Layer 7 of a small transformer language model trained on English Wikipedia (12 layers, counted from 0, width 128).
A neuron's activation on a vector x is SiLU(gate . x) times (in . x), where the dot is the dot product.

Input weights of the MLP neurons that the questions are about. A number n stands for n times 0.0088.
n9 gate: 13 -8 -3 5 -3 -6 -31 -33 23 63 18 23 28 4 24 -19 4 -7 -18 3 -28 21 17 3 5 -37 19 10 -10 -13 17 9 -20 -7 -6 14 12 -19 47 -30 -46 -10 9 39 -16 28 -1 -5 -14 -21 14 6 59 -1 -31 -38 -18 -1 -6 13 38 23 -27 -28 22 5 6 -22 -8 -15 24 4 -6 -22 6 3 29 22 24 17 13 -18 -4 14 -35 -16 -18 -19 55 -67 -4 -5 -26 -6 -56 22 -3 -10 34 -56 -12 47 -6 16 -8 6 38 -13 19 -9 2 4 34 34 53 24 -13 -22 3 -48 -15 22 15 -22 -20 -10 8 34
n30 gate: -50 11 -5 10 -1 -5 -6 -7 -31 -2 1 -11 -14 -21 6 -14 -23 -17 -11 0 -13 -12 10 -63 -36 -17 20 25 2 -1 13 -8 14 -7 17 16 -37 -25 -33 -18 -29 -15 -15 -12 -39 -2 -26 -15 6 -11 -14 -10 -36 1 10 21 -9 -30 20 4 -8 5 25 -9 -19 24 22 40 25 3 26 -1 -3 7 -29 -2 -17 -9 20 -2 16 2 -11 11 16 14 -45 -29 -23 -26 -11 -9 16 29 6 -3 2 18 -15 -6 -9 -6 -14 6 14 -14 31 -6 43 -10 -8 26 2 -37 11 -41 -17 25 -8 -20 -35 -8 4 11 13 -2 -34 3
n56 gate: 18 13 -30 -29 25 7 -24 32 -11 4 0 0 16 -12 -19 -28 14 -12 11 28 6 -11 7 12 -14 -20 -11 -22 7 -19 22 28 -27 -11 1 4 -9 9 -4 -33 -9 19 24 -37 -15 18 46 -28 -15 -8 -31 -3 13 -36 16 -17 1 4 12 8 -4 22 38 -6 14 -47 -2 -22 -25 49 -22 41 36 -24 19 -14 39 -2 -43 9 -50 1 -9 50 -4 36 15 -22 -36 -20 17 -4 -22 26 -27 -3 -12 -11 42 19 -13 -3 -11 -24 -1 -15 -6 20 19 18 32 -42 14 -6 -20 9 -32 0 56 -35 11 -38 15 -43 -41 -47 23 -8
n57 gate: -3 30 25 5 2 33 -52 13 -32 -26 9 33 6 -28 -22 -16 -4 -3 -36 10 35 5 15 -3 24 -6 -56 31 14 -6 -19 27 8 7 -3 -23 -11 -16 -5 0 -17 22 -6 19 43 -3 10 -7 -9 -37 -9 2 -41 4 -13 -26 5 -23 12 28 46 -44 -14 1 32 -53 22 -27 10 -20 4 6 26 26 9 24 -16 12 16 6 38 1 -36 -1 -2 -35 -5 9 21 -3 -13 -31 33 22 -3 -1 2 6 -4 -58 -3 24 -38 -27 -12 -13 -20 -29 17 -26 -1 -26 -6 -11 17 1 -8 -30 43 -7 -37 -13 -6 20 -23 7 3 1
n81 gate: -25 11 9 12 -16 -32 -22 -37 23 -17 27 19 -7 33 -2 -2 23 -12 32 -14 -17 -34 44 11 -10 -12 -5 11 26 -34 41 -8 -21 -4 -8 -8 30 -27 11 -15 -28 26 26 -1 -17 1 -23 47 17 26 -37 -8 -10 -25 20 -20 5 19 8 -8 -1 18 29 8 -6 4 32 9 12 -1 0 32 6 -41 4 28 -15 38 -4 8 -33 27 -58 -49 31 -21 34 -20 17 1 29 1 -4 -22 29 -13 -34 -18 9 17 -7 -49 24 2 65 13 -44 14 -13 10 -18 23 -17 -28 -25 13 -27 -16 23 1 6 -15 -11 1 -19 38 -25 5
n95 gate: 2 -11 42 -1 26 15 5 -20 32 -23 -23 12 -4 40 10 18 12 -3 2 17 12 -18 33 2 25 16 6 -19 14 -5 6 -31 2 -20 -9 -8 -2 -10 -33 34 2 -27 7 -6 -22 -26 -11 -43 9 44 -23 16 -18 25 3 -21 24 -10 17 2 -22 29 -20 2 21 -25 5 32 -28 -11 22 54 -8 -29 -36 -51 -4 39 -59 -12 7 -5 -8 -5 -11 1 59 12 28 -22 3 26 28 6 -11 5 27 1 -2 18 29 -18 -15 -22 -2 38 55 -1 13 29 -23 16 9 40 30 -13 -39 -9 -48 9 16 -20 -8 -30 12 -13 -25 7
n141 gate: -15 23 -10 15 -5 34 -8 25 -39 15 -41 -24 30 -16 -12 -14 -29 24 39 17 15 -23 15 -73 15 -37 -16 -12 -18 7 16 -28 18 -11 -42 -38 22 29 22 13 32 6 33 37 -3 -1 17 -18 -23 -5 7 12 25 5 -21 1 22 1 4 -17 29 -8 11 24 -6 -11 -4 1 -14 20 23 21 20 -14 7 -29 8 -59 -46 4 34 -4 -38 -8 22 39 -8 19 -41 -4 6 35 -33 -21 34 0 -7 25 -19 -14 9 14 -5 13 -6 26 0 -19 46 -10 -3 30 8 -7 25 12 -20 -37 25 8 40 -14 -20 28 -12 6 3 -18
n165 gate: -25 47 35 -17 10 3 -19 5 -36 11 4 51 -21 25 1 -35 -17 7 -10 6 23 34 21 4 -5 -15 7 -33 17 -18 9 -4 11 -14 -13 20 24 35 -71 -13 5 33 25 10 -1 -9 -25 -30 -19 10 13 -3 -11 35 1 23 -14 -10 -24 -7 33 -7 -1 -1 -2 11 1 -43 0 -23 14 -23 -12 8 -21 -33 -4 -14 -20 16 18 36 26 -41 -25 1 -17 3 -3 -41 -16 1 -33 26 -14 -14 18 -17 -14 21 28 -1 -51 -45 13 -19 -23 2 -12 4 42 12 -41 -44 -34 -2 -29 25 29 14 4 12 -18 2 -18 -4 10 2
n180 gate: 6 -35 43 -2 -5 -37 -49 1 -5 -13 -5 -36 9 11 37 -1 -4 -9 -30 -18 -42 -21 0 -4 28 8 34 -36 27 -9 10 -18 -10 5 12 -13 16 -26 -49 55 -3 33 17 11 -5 -12 36 19 -9 33 -1 -13 -22 26 -3 -36 22 -10 5 -27 29 21 1 -19 -17 -26 7 -21 7 -8 1 19 9 -30 11 -26 18 -14 -37 14 -34 -15 20 -33 56 19 -12 -10 17 -34 -35 6 -1 9 -12 -1 32 19 -26 -27 -1 -13 -19 22 16 6 8 -10 -8 20 -15 21 8 28 11 -21 -42 1 -21 -5 44 -14 48 -5 22 13 15 -43
n224 gate: 14 -14 -1 1 -58 2 19 33 45 -51 27 9 15 13 -10 -10 -9 -11 18 20 -36 37 -21 8 42 -53 9 -9 15 -25 -15 16 -4 -11 -35 -24 15 28 -29 -10 -4 -16 12 -22 -6 10 10 -23 -12 -50 -31 19 65 -4 -6 -1 20 -2 11 -1 -20 41 35 22 -10 -10 34 -8 -12 -15 -10 28 -32 20 -6 -17 4 9 -34 7 17 18 14 -37 -3 14 -2 11 21 26 -15 -18 1 -9 25 -16 -31 -11 -10 -31 -5 62 -61 14 9 -6 -27 28 -3 -12 10 -5 -54 9 40 -45 44 -15 1 -9 7 -31 33 -22 -8 12 -3 54
n272 gate: 18 3 32 -9 -42 8 20 -21 31 -31 -34 8 52 14 3 -9 12 5 -17 -11 8 -10 -14 -31 -2 -37 -24 4 -13 30 -25 -14 -9 45 -2 -4 -36 -9 -6 -16 36 39 -6 32 4 5 -13 16 1 -40 -13 -34 14 -12 -5 5 11 -10 8 11 -13 -19 -15 -29 22 33 31 -13 10 -11 -1 -16 -44 -30 -27 12 -10 -51 -27 31 -24 7 -1 3 4 -28 -35 -21 10 -6 23 6 26 -32 -1 16 -10 23 25 -21 6 6 -3 -21 -29 -11 -56 -20 -22 -19 -25 77 37 -20 -29 18 28 0 -35 8 -17 9 -8 39 34 10 8 -7
n276 gate: -23 25 11 -9 44 -7 21 27 26 47 36 -9 17 -25 -36 15 27 -23 21 13 -5 8 4 -25 -13 9 -3 -2 29 -21 20 -35 -31 4 34 -7 -3 7 -9 1 -35 -19 -10 -3 13 -34 -10 17 6 -13 30 15 7 5 23 6 -1 -16 -5 -5 -36 -4 -31 -13 13 10 28 -9 -25 -46 -63 -36 9 -25 -13 -15 19 -3 6 -27 -36 -20 -11 7 24 15 -8 -19 32 -17 -25 43 27 8 0 28 -23 22 -5 12 -22 15 -31 8 17 -13 5 1 19 -9 41 1 -35 -37 -42 33 -3 -61 -17 -15 11 14 23 -21 35 -15 18 6
n9 in: 9 19 12 32 20 -9 16 -22 12 -28 8 52 8 2 28 -7 -29 -36 18 -9 1 42 7 -15 -19 -41 -5 8 -25 -2 10 30 34 15 33 0 13 -21 -22 6 -27 4 27 23 -36 -3 -11 23 -16 14 34 16 54 -31 -13 -33 -60 -7 0 20 9 -1 -12 -11 12 -18 12 -24 -11 -2 -22 36 -16 -7 6 46 10 -16 -34 11 -6 32 5 -43 -46 2 -40 2 14 4 5 19 -1 -26 52 27 -47 18 -25 -51 -21 -21 10 -18 -6 -1 -9 30 -21 -17 -20 -47 -16 -12 -20 7 10 -20 52 5 54 7 35 -18 -27 -1 23 3
n30 in: 35 4 -13 0 -34 22 -20 -19 -17 -30 -7 -11 -60 22 11 8 -25 -6 17 2 5 9 46 1 2 8 -17 -8 -5 -13 6 0 10 64 -23 -26 4 11 4 -7 -50 35 -13 -18 38 -13 -24 6 -21 12 -14 -5 -9 -32 -32 -11 -29 -8 -4 -23 21 1 -27 7 41 -17 -26 -10 -4 -25 8 -8 5 25 17 32 8 44 -10 1 -9 3 21 -35 9 2 6 23 24 -37 27 21 -32 -10 -26 -8 32 -7 -2 13 -63 -7 -23 -53 17 -14 -38 -23 -1 -10 -8 -1 -26 -52 -39 26 31 -50 -20 18 -23 -2 -11 -10 -23 -39 -44 -22
n56 in: 35 60 -28 -35 0 14 54 -6 -18 7 -35 -49 26 3 6 10 -12 -4 28 -15 1 -28 -17 -2 32 18 -26 -3 -25 22 -30 17 -9 -19 -4 -8 -40 27 39 28 4 -41 -28 -22 18 -6 -1 -74 -25 -54 2 -5 23 25 -55 -4 18 2 -37 -9 68 -21 3 0 16 57 -7 1 54 20 8 26 8 43 -33 40 -27 -1 -17 -5 -22 -5 3 -44 -22 15 28 4 5 13 -2 1 -16 -12 6 16 -33 -17 14 5 -15 17 -19 -5 -8 -10 26 52 -29 -51 1 -26 2 -16 -23 23 0 22 -3 0 -9 31 34 -15 18 -37 5 -18
n57 in: -6 6 -42 49 12 5 25 9 -23 -24 5 -13 11 -10 26 55 -15 -9 -9 48 -6 -18 -45 -21 -22 1 -26 -38 20 -28 23 4 14 6 -25 -23 17 26 35 2 -31 -11 -11 -45 -13 7 -50 32 -23 -64 7 -27 3 -31 -42 -16 0 -19 29 6 -21 32 -5 27 23 37 2 16 -10 -24 -13 22 6 -20 12 -57 -8 1 1 -24 -22 -17 4 -27 17 4 -16 -8 15 19 15 5 30 -24 -8 18 33 -13 -16 -35 26 -7 -55 -4 -6 -7 50 -29 8 -9 0 -12 -7 -18 16 -21 3 -1 10 24 6 7 -3 12 -23 9 14 -30
n81 in: -28 -9 3 -53 12 7 1 -11 -6 -24 1 -8 -6 -1 -13 -18 -18 4 3 -4 -23 -21 -20 -26 -7 30 11 18 32 7 -58 -3 26 4 -23 -30 32 -43 -21 6 23 -18 -17 -23 -5 -60 -9 5 -52 -13 -28 26 7 19 -17 -4 54 5 -8 4 -35 -8 -22 -1 1 -11 32 -2 1 32 -1 -36 -30 -8 27 -20 -18 24 -44 13 -17 -15 3 12 -22 -14 19 13 13 -25 10 17 38 -9 25 41 -9 -12 20 15 7 -18 -18 59 18 0 16 51 -1 50 -11 -3 24 12 3 -27 30 16 -15 5 -24 -33 12 -32 -24 -18 4 -5
n95 in: 7 8 -27 -13 -60 13 5 -6 -40 -26 15 12 22 -7 42 -3 16 3 -12 11 19 1 15 -50 11 -52 18 -17 -25 -10 11 5 -28 -8 22 -72 47 18 -1 -25 20 19 18 -39 -9 8 7 -16 -42 14 -5 -7 -62 -8 -8 -34 12 -19 20 0 6 5 21 -8 11 -20 25 33 -1 38 -5 50 10 -31 46 4 -22 -56 -44 16 -4 -1 4 6 -7 5 -10 26 -41 -8 18 -34 36 -15 -6 27 6 -15 32 -1 -28 -6 3 5 13 19 -50 19 -5 33 -1 -10 17 7 -1 30 12 -6 16 -9 -5 23 25 -23 -12 -10 -39 29
n141 in: -18 36 34 11 -14 -9 25 1 5 -21 23 -11 35 2 24 30 9 26 -5 2 -41 -26 -2 8 26 58 16 -6 2 -25 27 -34 -28 -9 -28 35 -7 -48 28 6 31 -56 8 -24 -37 -33 -11 -2 23 2 14 -3 -36 -16 8 -15 5 15 -19 -39 -16 40 29 -21 -11 -21 -27 2 -12 -23 -1 -26 -51 -8 62 23 -48 57 19 -26 8 11 -11 7 -94 -13 7 -4 32 -8 36 12 -3 -15 30 22 3 -42 -25 1 16 -1 -10 -7 2 -4 11 -37 7 19 -21 12 21 -55 -19 20 1 -14 -4 12 0 -4 -10 10 13 -12 -32 -19
n165 in: -16 5 11 33 21 8 -9 -31 -48 -22 1 -14 4 5 -21 9 27 44 -15 11 -32 5 24 -1 -31 26 30 -16 -2 13 21 -19 -1 -25 7 -4 -23 1 -66 24 -21 -7 25 2 -35 -5 20 -14 -47 14 -65 25 6 -16 -2 29 -20 24 1 -27 36 30 47 -16 1 26 -62 3 -27 -14 -9 -6 -13 -29 -27 10 23 -3 13 -22 8 1 -31 -3 5 47 5 -44 1 1 0 -6 49 4 8 13 49 4 -31 -13 51 33 3 -9 33 -5 13 -27 7 -9 18 14 -3 23 15 7 9 13 -14 -21 -1 8 -39 67 1 -15 -9 -15
n180 in: -1 -14 -29 -15 -4 30 28 1 -21 -18 -33 -13 -31 -27 -1 -2 -68 -8 28 4 9 33 0 -2 -19 4 10 33 -14 -14 22 -65 23 5 -20 -61 -6 -34 75 5 -18 -11 4 -31 -2 29 23 -11 -17 63 -9 14 19 9 7 38 -48 -14 55 -8 24 -31 -4 18 11 -31 27 -4 -3 -20 -1 25 -36 -5 -2 -28 -16 -7 -6 -18 13 16 19 15 -28 -24 6 6 8 -19 11 -35 -18 -11 -25 23 -8 0 -6 51 -15 -16 34 0 3 3 -9 8 -48 4 -20 4 -1 -48 17 -12 33 37 29 17 -20 1 -2 54 -52 -9 14 1
n224 in: 5 -19 18 -1 -17 -6 12 4 17 -21 -1 29 -1 -11 -26 -7 -45 -11 -45 -10 11 -46 -14 3 35 3 5 11 -24 11 34 54 -26 8 -28 -29 12 20 10 -6 -21 -12 -36 -4 -20 -12 16 -64 -26 -14 3 32 13 21 2 -33 -23 -51 43 13 -18 25 6 36 32 15 -5 7 -58 32 -3 13 -36 18 -2 -26 5 -4 -9 6 -16 -23 -15 20 -10 6 7 68 21 44 37 -57 5 10 16 45 -27 -36 8 -33 23 -3 39 4 32 62 -13 19 -35 22 5 -10 -19 20 2 -16 -48 -5 36 32 6 -9 -26 -62 -10 -46 -32 -18
n272 in: -12 7 6 25 -9 20 -3 -8 -34 4 -3 4 -27 -50 41 -31 -19 -31 10 1 29 6 -55 -58 5 -22 -8 36 9 0 -7 -8 -39 -3 -1 -34 -15 22 -6 -11 7 58 -21 17 -22 -35 15 -21 -35 -6 -5 8 -45 -16 -14 34 -9 42 -21 25 2 1 4 -14 0 5 27 -56 -5 15 -14 -14 -17 13 -24 8 5 -7 16 25 -9 22 -4 3 19 -15 37 -1 -21 37 51 -20 18 -15 -4 -1 8 29 8 -1 -24 -8 30 -34 30 23 -46 -47 3 -17 25 23 8 45 -21 29 13 14 40 0 -1 -2 -6 32 -13 -21 -12 11
n276 in: 14 33 -50 4 -13 -26 9 -31 7 5 27 10 -13 0 34 -23 15 18 4 -23 8 15 -21 -6 -7 32 5 -11 26 2 -22 25 -43 -1 -26 13 -13 -48 9 -37 28 45 62 -29 36 8 19 15 19 19 -1 -10 15 8 -24 -23 13 -16 34 -26 18 -9 14 15 6 57 -7 14 8 34 -12 -8 -43 -32 -3 -18 29 2 -18 25 4 -9 48 -34 -55 8 29 -6 -45 -28 11 2 -10 48 32 11 -20 -36 3 -19 -15 41 -10 -1 -14 13 -14 16 1 32 -36 -4 -12 29 6 -19 9 1 22 10 29 16 -17 -25 22 0 20 4

Each question shows a token from some text and the vector x that enters the MLP there. A number n stands for n times 0.068.

"ers": -41 -33 -17 -1 31 -17 -16 -8 26 11 -19 21 1 3 31 -3 5 2 6 -13 18 6 1 1 -30 27 14 26 -14 -7 -5 23 -10 3 29 -23 -37 -18 28 -6 -8 1 41 -29 28 -21 -23 31 12 6 10 3 -10 -36 5 15 8 37 -6 -5 -24 -13 20 37 -20 -2 -33 -14 -25 -7 -13 -35 1 31 -11 -13 4 3 -3 -6 10 9 1 5 -15 -4 -17 9 -24 -15 16 4 -6 -5 7 -9 27 -1 -4 -13 -45 16 -6 28 7 -6 -1 24 -21 15 -5 -21 5 -16 -2 3 -10 32 24 13 -11 -1 15 -3 -30 21 -29 -22
The neuron with the highest activation: n81

"and ": 7 1 -1 7 4 -24 -6 -19 14 3 -22 1 21 31 25 -8 15 22 -11 4 12 -1 -18 -21 -29 15 17 -4 13 -16 -33 11 -18 18 23 -20 25 -33 -1 -7 -7 -30 9 -9 -16 -3 -11 4 13 0 -5 6 -20 24 -28 -3 2 8 -19 -11 -11 -14 -27 28 2 20 -26 7 -28 -1 -30 -43 -30 -12 -1 -18 -6 -5 15 -14 3 8 -55 -29 -25 -1 -3 26 -39 -1 16 -9 18 -24 -12 -3 -3 13 -6 6 -20 10 -20 7 0 -21 1 26 25 11 8 -16 -12 3 -30 14 15 1 2 -20 -6 3 0 32 8 -1 -10 -9
The most active neuron and its activation: n276, at about 15

"were ": 22 -16 13 9 4 -12 -30 -5 4 1 -9 7 -13 14 64 3 1 25 -11 -16 -6 -19 17 6 -6 20 26 49 -23 -21 -20 6 -22 30 24 7 24 -2 -2 -12 -1 -25 -11 -33 -18 -16 19 53 45 3 -10 9 -26 -9 0 25 -5 3 6 -12 17 -13 -19 33 35 -15 -21 -3 -27 -6 -11 -32 -27 0 -10 -2 4 -31 2 8 13 -16 -53 -12 -22 0 -35 30 -13 -18 15 19 -11 -3 -7 24 -9 23 0 -7 -23 18 23 34 -3 13 2 13 -22 18 0 -15 -1 -11 -15 -3 -2 0 -28 7 9 -23 2 17 28 29 9 0
The neuron with the highest activation: n180

"the ": 16 -5 -15 7 -8 0 1 -3 -9 4 -5 23 26 3 28 23 18 24 16 -55 -20 -23 -11 10 -17 17 17 0 -13 6 -22 20 -35 -2 3 -13 9 7 -10 -6 -16 -2 -15 -43 -7 9 -11 -2 19 20 -6 2 -38 -8 11 20 6 8 11 -3 -7 -9 -6 66 4 13 -35 -10 -12 -22 -24 -25 10 7 -7 -11 10 25 -1 13 -3 4 -60 -34 -32 -5 -37 41 -2 7 -3 -9 -6 -18 11 10 -1 7 3 -8 1 29 21 21 -5 -2 -8 14 -14 3 11 -20 -28 -19 2 3 -8 15 -28 -22 -1 -27 7 10 -12 23 1 -19
The neuron with the highest activation: n224

"of ": 24 9 14 -3 17 0 -6 8 9 -23 -15 21 3 -13 45 -11 30 -2 22 -10 24 1 -2 1 -11 -3 12 4 -2 -12 -1 10 -17 8 16 15 6 -14 -2 -23 9 1 -13 -37 20 -15 -14 -12 15 16 -12 -20 -36 -6 -2 14 24 12 -7 -8 -17 -12 -10 17 25 7 2 13 2 -8 20 -9 8 -12 -2 -19 21 0 17 0 -8 14 -38 -18 10 -22 -22 39 3 26 29 -5 9 0 46 4 12 15 -12 18 -16 17 23 5 -28 8 -2 32 1 30 9 -15 -1 -18 -16 -12 9 -5 30 13 -15 -22 12 38 3 5 -8 8
Which two neurons fire most, strongest first? n81, n272

"gu": 25 -4 -1 11 26 10 -7 18 27 15 -65 12 25 31 45 22 13 17 -14 8 0 9 9 27 1 -2 29 31 -3 20 37 12 -14 1 10 -59 12 15 18 0 -7 12 -4 -16 -25 -14 -2 10 19 30 -14 -46 -26 -10 -3 11 7 43 12 -2 9 5 -46 34 -18 17 -23 -12 -12 -3 -4 -11 -21 10 47 -30 -12 -25 -5 11 46 -23 -3 -12 -17 2 1 10 7 26 -27 5 -10 -6 11 46 19 14 -20 -21 21 -24 24 10 18 17 3 -5 -22 1 -13 -12 -12 -4 15 -24 22 -13 34 0 39 -18 32 15 18 4 -27 -9
The most active neuron and its activation: n180, at about 18

"e ": 4 1 -9 -16 -1 10 -7 1 -3 7 -15 11 -19 -19 14 -21 16 19 -19 -15 14 3 -5 -4 4 15 13 42 -16 -27 -12 19 -34 -3 17 8 14 7 -11 -17 -1 -13 26 -26 -4 -31 -5 7 -7 -14 -19 -13 -12 -11 -8 11 7 13 -11 -30 -7 -4 -5 30 20 16 -19 -13 -5 -7 1 -22 -23 22 -2 -2 0 -1 24 1 15 -7 -4 5 0 -31 -24 43 -9 -10 -8 18 -4 14 -23 17 10 -12 2 15 -3 53 13 2 -5 -34 -16 21 10 14 4 -3 -12 5 23 -8 13 2 1 -12 -30 -32 8 36 0 22 0 0
The neuron with the highest activation: n165

"ford": -11 8 -11 7 0 -4 -40 38 27 -11 -24 3 -4 -31 24 -10 -12 21 10 -40 15 6 4 -25 12 28 -10 70 -14 6 -25 33 -27 1 24 -25 -37 -18 4 -4 -6 -8 11 -56 7 -5 -40 -8 -5 -1 10 -25 -3 -27 9 22 1 57 -18 6 16 3 5 41 -28 16 -44 -1 22 6 -3 -20 7 44 -17 2 6 21 14 10 33 -5 27 26 -11 -10 -10 23 -6 -11 -16 4 14 9 3 9 49 13 0 -4 -23 -12 -5 12 0 -30 -7 -7 -33 22 -4 -9 18 -2 -3 -11 16 -3 17 16 -40 -4 21 38 -2 12 -17 7
The most active neuron and its activation: n30, at about 15

"was ": 11 -2 24 12 10 -24 -29 -15 10 3 -11 20 -2 5 58 4 3 17 -15 -14 2 -5 26 5 -6 15 15 26 -22 -26 -24 -1 -21 21 4 11 33 8 -3 3 -11 -21 -1 -37 -14 -10 17 32 25 -3 -21 3 -30 -10 -20 18 5 20 11 -11 13 -11 -22 44 27 7 -12 17 -26 -5 12 -36 -26 -2 -13 6 4 -43 6 -18 9 -16 -39 -19 -19 12 -28 38 -7 -7 15 23 -12 -8 11 15 4 31 7 -6 -13 20 4 32 -15 0 4 25 -25 23 20 -26 7 -2 -13 -32 16 10 -11 0 16 -17 6 4 9 19 8 8
The neuron with the highest activation: n272

", ": -9 -15 -9 -3 -5 -5 -12 10 -12 2 -25 -10 -14 11 42 -7 7 -1 18 -27 -6 -4 7 -1 8 8 9 25 -6 -12 -36 29 -47 13 -3 8 9 -15 17 -29 -2 -6 24 -28 -30 -1 4 22 12 18 6 -4 -14 -4 -30 -8 16 23 6 -11 -11 -13 -36 67 8 27 -27 19 -24 -32 -7 -21 -20 1 1 -10 -5 0 6 -23 26 -5 -72 -1 -7 -10 -39 -2 2 1 12 4 14 -32 9 19 16 33 -3 0 -17 3 2 2 -22 -3 -9 10 7 14 39 -39 -5 0 7 -15 6 -1 5 -3 5 -35 15 34 8 28 11 -19
Which two neurons fire most, strongest first? n141, n81

"tors ": -21 0 9 2 4 37 -21 18 1 16 -22 29 -9 13 31 -7 5 -11 -23 -18 -1 -8 -7 16 37 28 23 21 -11 -18 -7 15 -53 2 18 11 17 -7 -6 -8 2 -34 33 -6 -10 -12 -10 54 29 17 -8 17 -7 -33 25 36 0 -9 0 -20 1 -19 36 25 13 -1 -24 0 -1 -31 -32 8 -30 30 9 -23 13 -22 13 8 20 -13 -26 6 -5 -21 -31 34 -22 14 3 19 -22 0 -29 8 26 13 8 7 -23 15 33 7 1 4 -5 24 -19 11 9 -1 -16 -9 -5 -9 1 1 -32 -7 -26 -19 22 30 5 22 -6 -3
The neuron with the highest activation: n57

"197": 32 12 30 6 -10 -23 -30 6 9 -2 -34 2 -13 -3 -8 -13 6 15 15 7 11 -3 -35 -19 -35 30 15 -13 -13 7 -17 -10 -18 11 16 -7 -2 14 -47 27 16 -2 20 -47 -15 -3 4 18 -4 36 5 -30 -39 0 -13 1 33 15 20 6 -11 21 -9 43 6 -7 -28 -5 0 -15 39 -12 4 13 2 13 2 5 26 14 49 -16 7 -20 -23 -10 -55 -2 0 33 -1 -11 -38 -10 6 -1 30 8 -2 18 -36 -23 11 0 -13 -16 -6 19 -11 -20 15 -8 5 20 -10 -8 -2 26 38 12 15 18 38 31 18 14 -18 16
The three highest activations, in order: n165, n224, n57

"but ": 8 -3 7 11 6 -41 -18 -33 10 7 -26 -9 14 37 35 -7 8 24 -16 8 23 -5 4 -14 -18 2 5 -5 -3 3 -27 8 -41 19 8 -21 22 -37 11 -20 11 -18 19 -25 -17 -15 -8 23 18 16 -16 7 -45 21 -14 -15 7 20 -10 -17 -5 -14 -36 50 -3 -6 -21 18 -24 -24 -21 -18 -18 -25 13 -12 10 -12 0 -8 9 -8 -47 -2 -11 -21 -25 39 -16 21 18 0 20 -31 6 10 14 10 -4 3 -18 15 -15 15 19 -4 7 30 10 8 16 -48 -17 17 -2 12 48 -8 -19 1 -11 -17 13 31 -4 7 -10 7
The three highest activations, in order: n81, n95, n276

"without ": 22 17 12 0 20 -4 10 0 8 3 -32 9 0 0 49 -8 7 17 1 7 42 -17 0 -26 2 17 23 10 -16 -15 23 17 -41 16 2 -19 24 18 0 -22 15 6 -2 1 -21 -34 9 -1 7 17 -39 -19 -33 -22 13 24 11 22 -13 6 -6 -7 -18 33 24 -4 -8 12 -10 -33 4 -20 -3 -43 1 -16 10 1 -7 -14 6 -2 -52 -1 -2 -14 -25 50 -12 -1 20 7 25 -34 12 -5 -4 -4 -21 38 -24 27 3 14 -21 5 5 29 15 -11 -13 -29 -4 -2 -24 2 20 -17 3 13 -7 -20 11 19 -9 10 -30 10
The most active neuron and its activation: n95, at about 19

"Y": -6 7 21 -6 18 -1 4 -6 -2 19 -30 33 30 5 -2 25 37 26 10 3 22 -10 15 18 -12 21 5 20 -18 -3 -21 -18 -23 -10 12 -21 -23 -23 20 -18 -22 -3 7 -43 1 -13 -11 22 -5 10 15 -20 -20 -12 5 16 8 17 19 0 -15 -7 -48 27 6 10 -23 -7 -8 3 -23 -45 19 -4 7 32 28 -39 -2 14 15 -34 33 8 18 12 -9 13 -1 23 -12 2 -22 -37 5 22 20 29 -18 -30 10 19 7 -8 2 -1 6 9 -39 23 -37 -31 -7 28 6 -23 -14 -12 18 -3 67 -31 25 33 -5 2 -38 -19
The neuron with the highest activation: n276

"tak": 8 -1 27 6 22 -3 1 7 -1 16 -39 24 20 33 27 -15 2 19 -10 8 22 17 18 23 -12 5 9 12 -11 -1 0 28 -29 2 20 -15 4 -1 20 -21 -6 -4 5 -7 -38 -4 9 -10 -10 -9 -19 -33 -32 -12 11 34 3 38 18 5 -4 0 -11 50 -20 17 -25 20 -35 7 -2 -16 14 -17 3 19 19 -36 25 9 0 -40 22 4 -45 -5 23 20 6 -9 -5 -4 19 -9 22 1 17 36 1 -34 -3 -44 -9 29 25 0 -35 21 -31 -5 13 -35 14 28 10 -44 0 -5 31 23 61 -2 10 4 7 34 -15 -24
The three highest activations, in order: n30, n141, n57

"as ": -2 9 9 -3 -9 19 -24 -7 12 30 -36 9 1 11 47 10 35 13 -23 -8 9 -12 15 11 0 17 1 40 -19 7 -17 -3 -25 19 8 -16 7 -7 2 -20 5 2 -9 -10 -8 -15 7 18 8 18 -34 -19 -13 -13 -14 10 14 30 13 18 -12 -7 -30 57 19 8 0 14 -39 -11 -2 -7 -11 -14 -9 -13 -18 -15 -29 -5 12 9 -56 -12 -18 3 -16 17 -23 9 30 -9 -3 -21 6 5 -12 0 8 26 -2 13 12 26 -11 9 0 31 -15 12 -1 -16 -9 2 0 21 7 -7 0 -19 7 -29 27 10 -12 27 -11 -1
The three highest activations, in order: n81, n95, n272

"a ": 31 9 -3 19 -5 -28 0 -27 14 15 -8 -5 3 20 25 27 3 22 -4 -18 4 -29 -30 8 -19 26 10 7 -18 -5 -2 -6 -29 12 4 -19 21 36 6 -11 -9 -9 12 -27 -20 5 15 -18 27 18 -10 -45 -32 13 7 27 -1 16 -20 4 -10 -9 -17 51 26 17 -42 30 -2 -5 8 5 -20 9 -13 -22 14 12 7 -3 20 -3 -52 -12 -31 3 -58 40 -23 -4 -10 3 2 -23 4 -7 7 4 -20 -17 -11 18 14 -9 -11 27 9 22 4 2 -2 -9 -7 17 1 0 0 1 -6 -17 0 -55 0 1 -8 31 14 -16
The neuron with the highest activation: n141

"via ": 8 8 14 0 -2 13 -5 9 20 3 -20 2 -6 -12 30 -14 28 12 -9 -11 37 -13 0 -19 -16 3 5 39 -31 0 -14 13 -29 5 -2 -21 14 12 -5 -11 -17 -4 -10 -2 -15 -21 -9 5 -16 -4 -34 -2 -30 -22 -5 7 24 13 -4 4 16 -14 -17 34 7 -1 -36 -5 -20 -13 -8 -24 -1 -7 13 -8 6 0 33 -6 0 9 -57 -13 -12 -1 -19 14 -18 -2 18 4 13 -24 16 -10 9 2 -4 3 -9 48 -9 9 -15 14 1 18 4 9 -4 -22 -3 5 -15 -16 40 -4 -11 5 3 -15 9 12 -5 51 -10 -2
The three highest activations, in order: n272, n57, n141

"ing ": -12 -44 3 -4 -9 29 0 5 -2 7 -30 19 -3 -12 23 -20 27 -18 -18 -2 3 7 2 2 2 38 4 35 -3 -20 -13 17 -32 16 -5 -6 21 -5 -1 0 -14 -15 28 -4 -11 -24 -6 11 5 -5 -7 -23 -58 -16 7 21 -8 17 15 -15 16 -21 19 46 3 -4 -15 0 -7 -18 -15 -18 6 8 -1 -14 -4 -5 12 0 -3 -3 -26 -6 -1 -7 -32 22 -17 6 12 17 7 -15 1 7 20 3 -18 -11 -5 38 -6 1 -21 7 -10 35 -7 20 2 -23 -14 4 -13 -6 27 4 -4 -23 -14 -5 19 21 -11 20 -12 1
The neuron with the highest activation: n57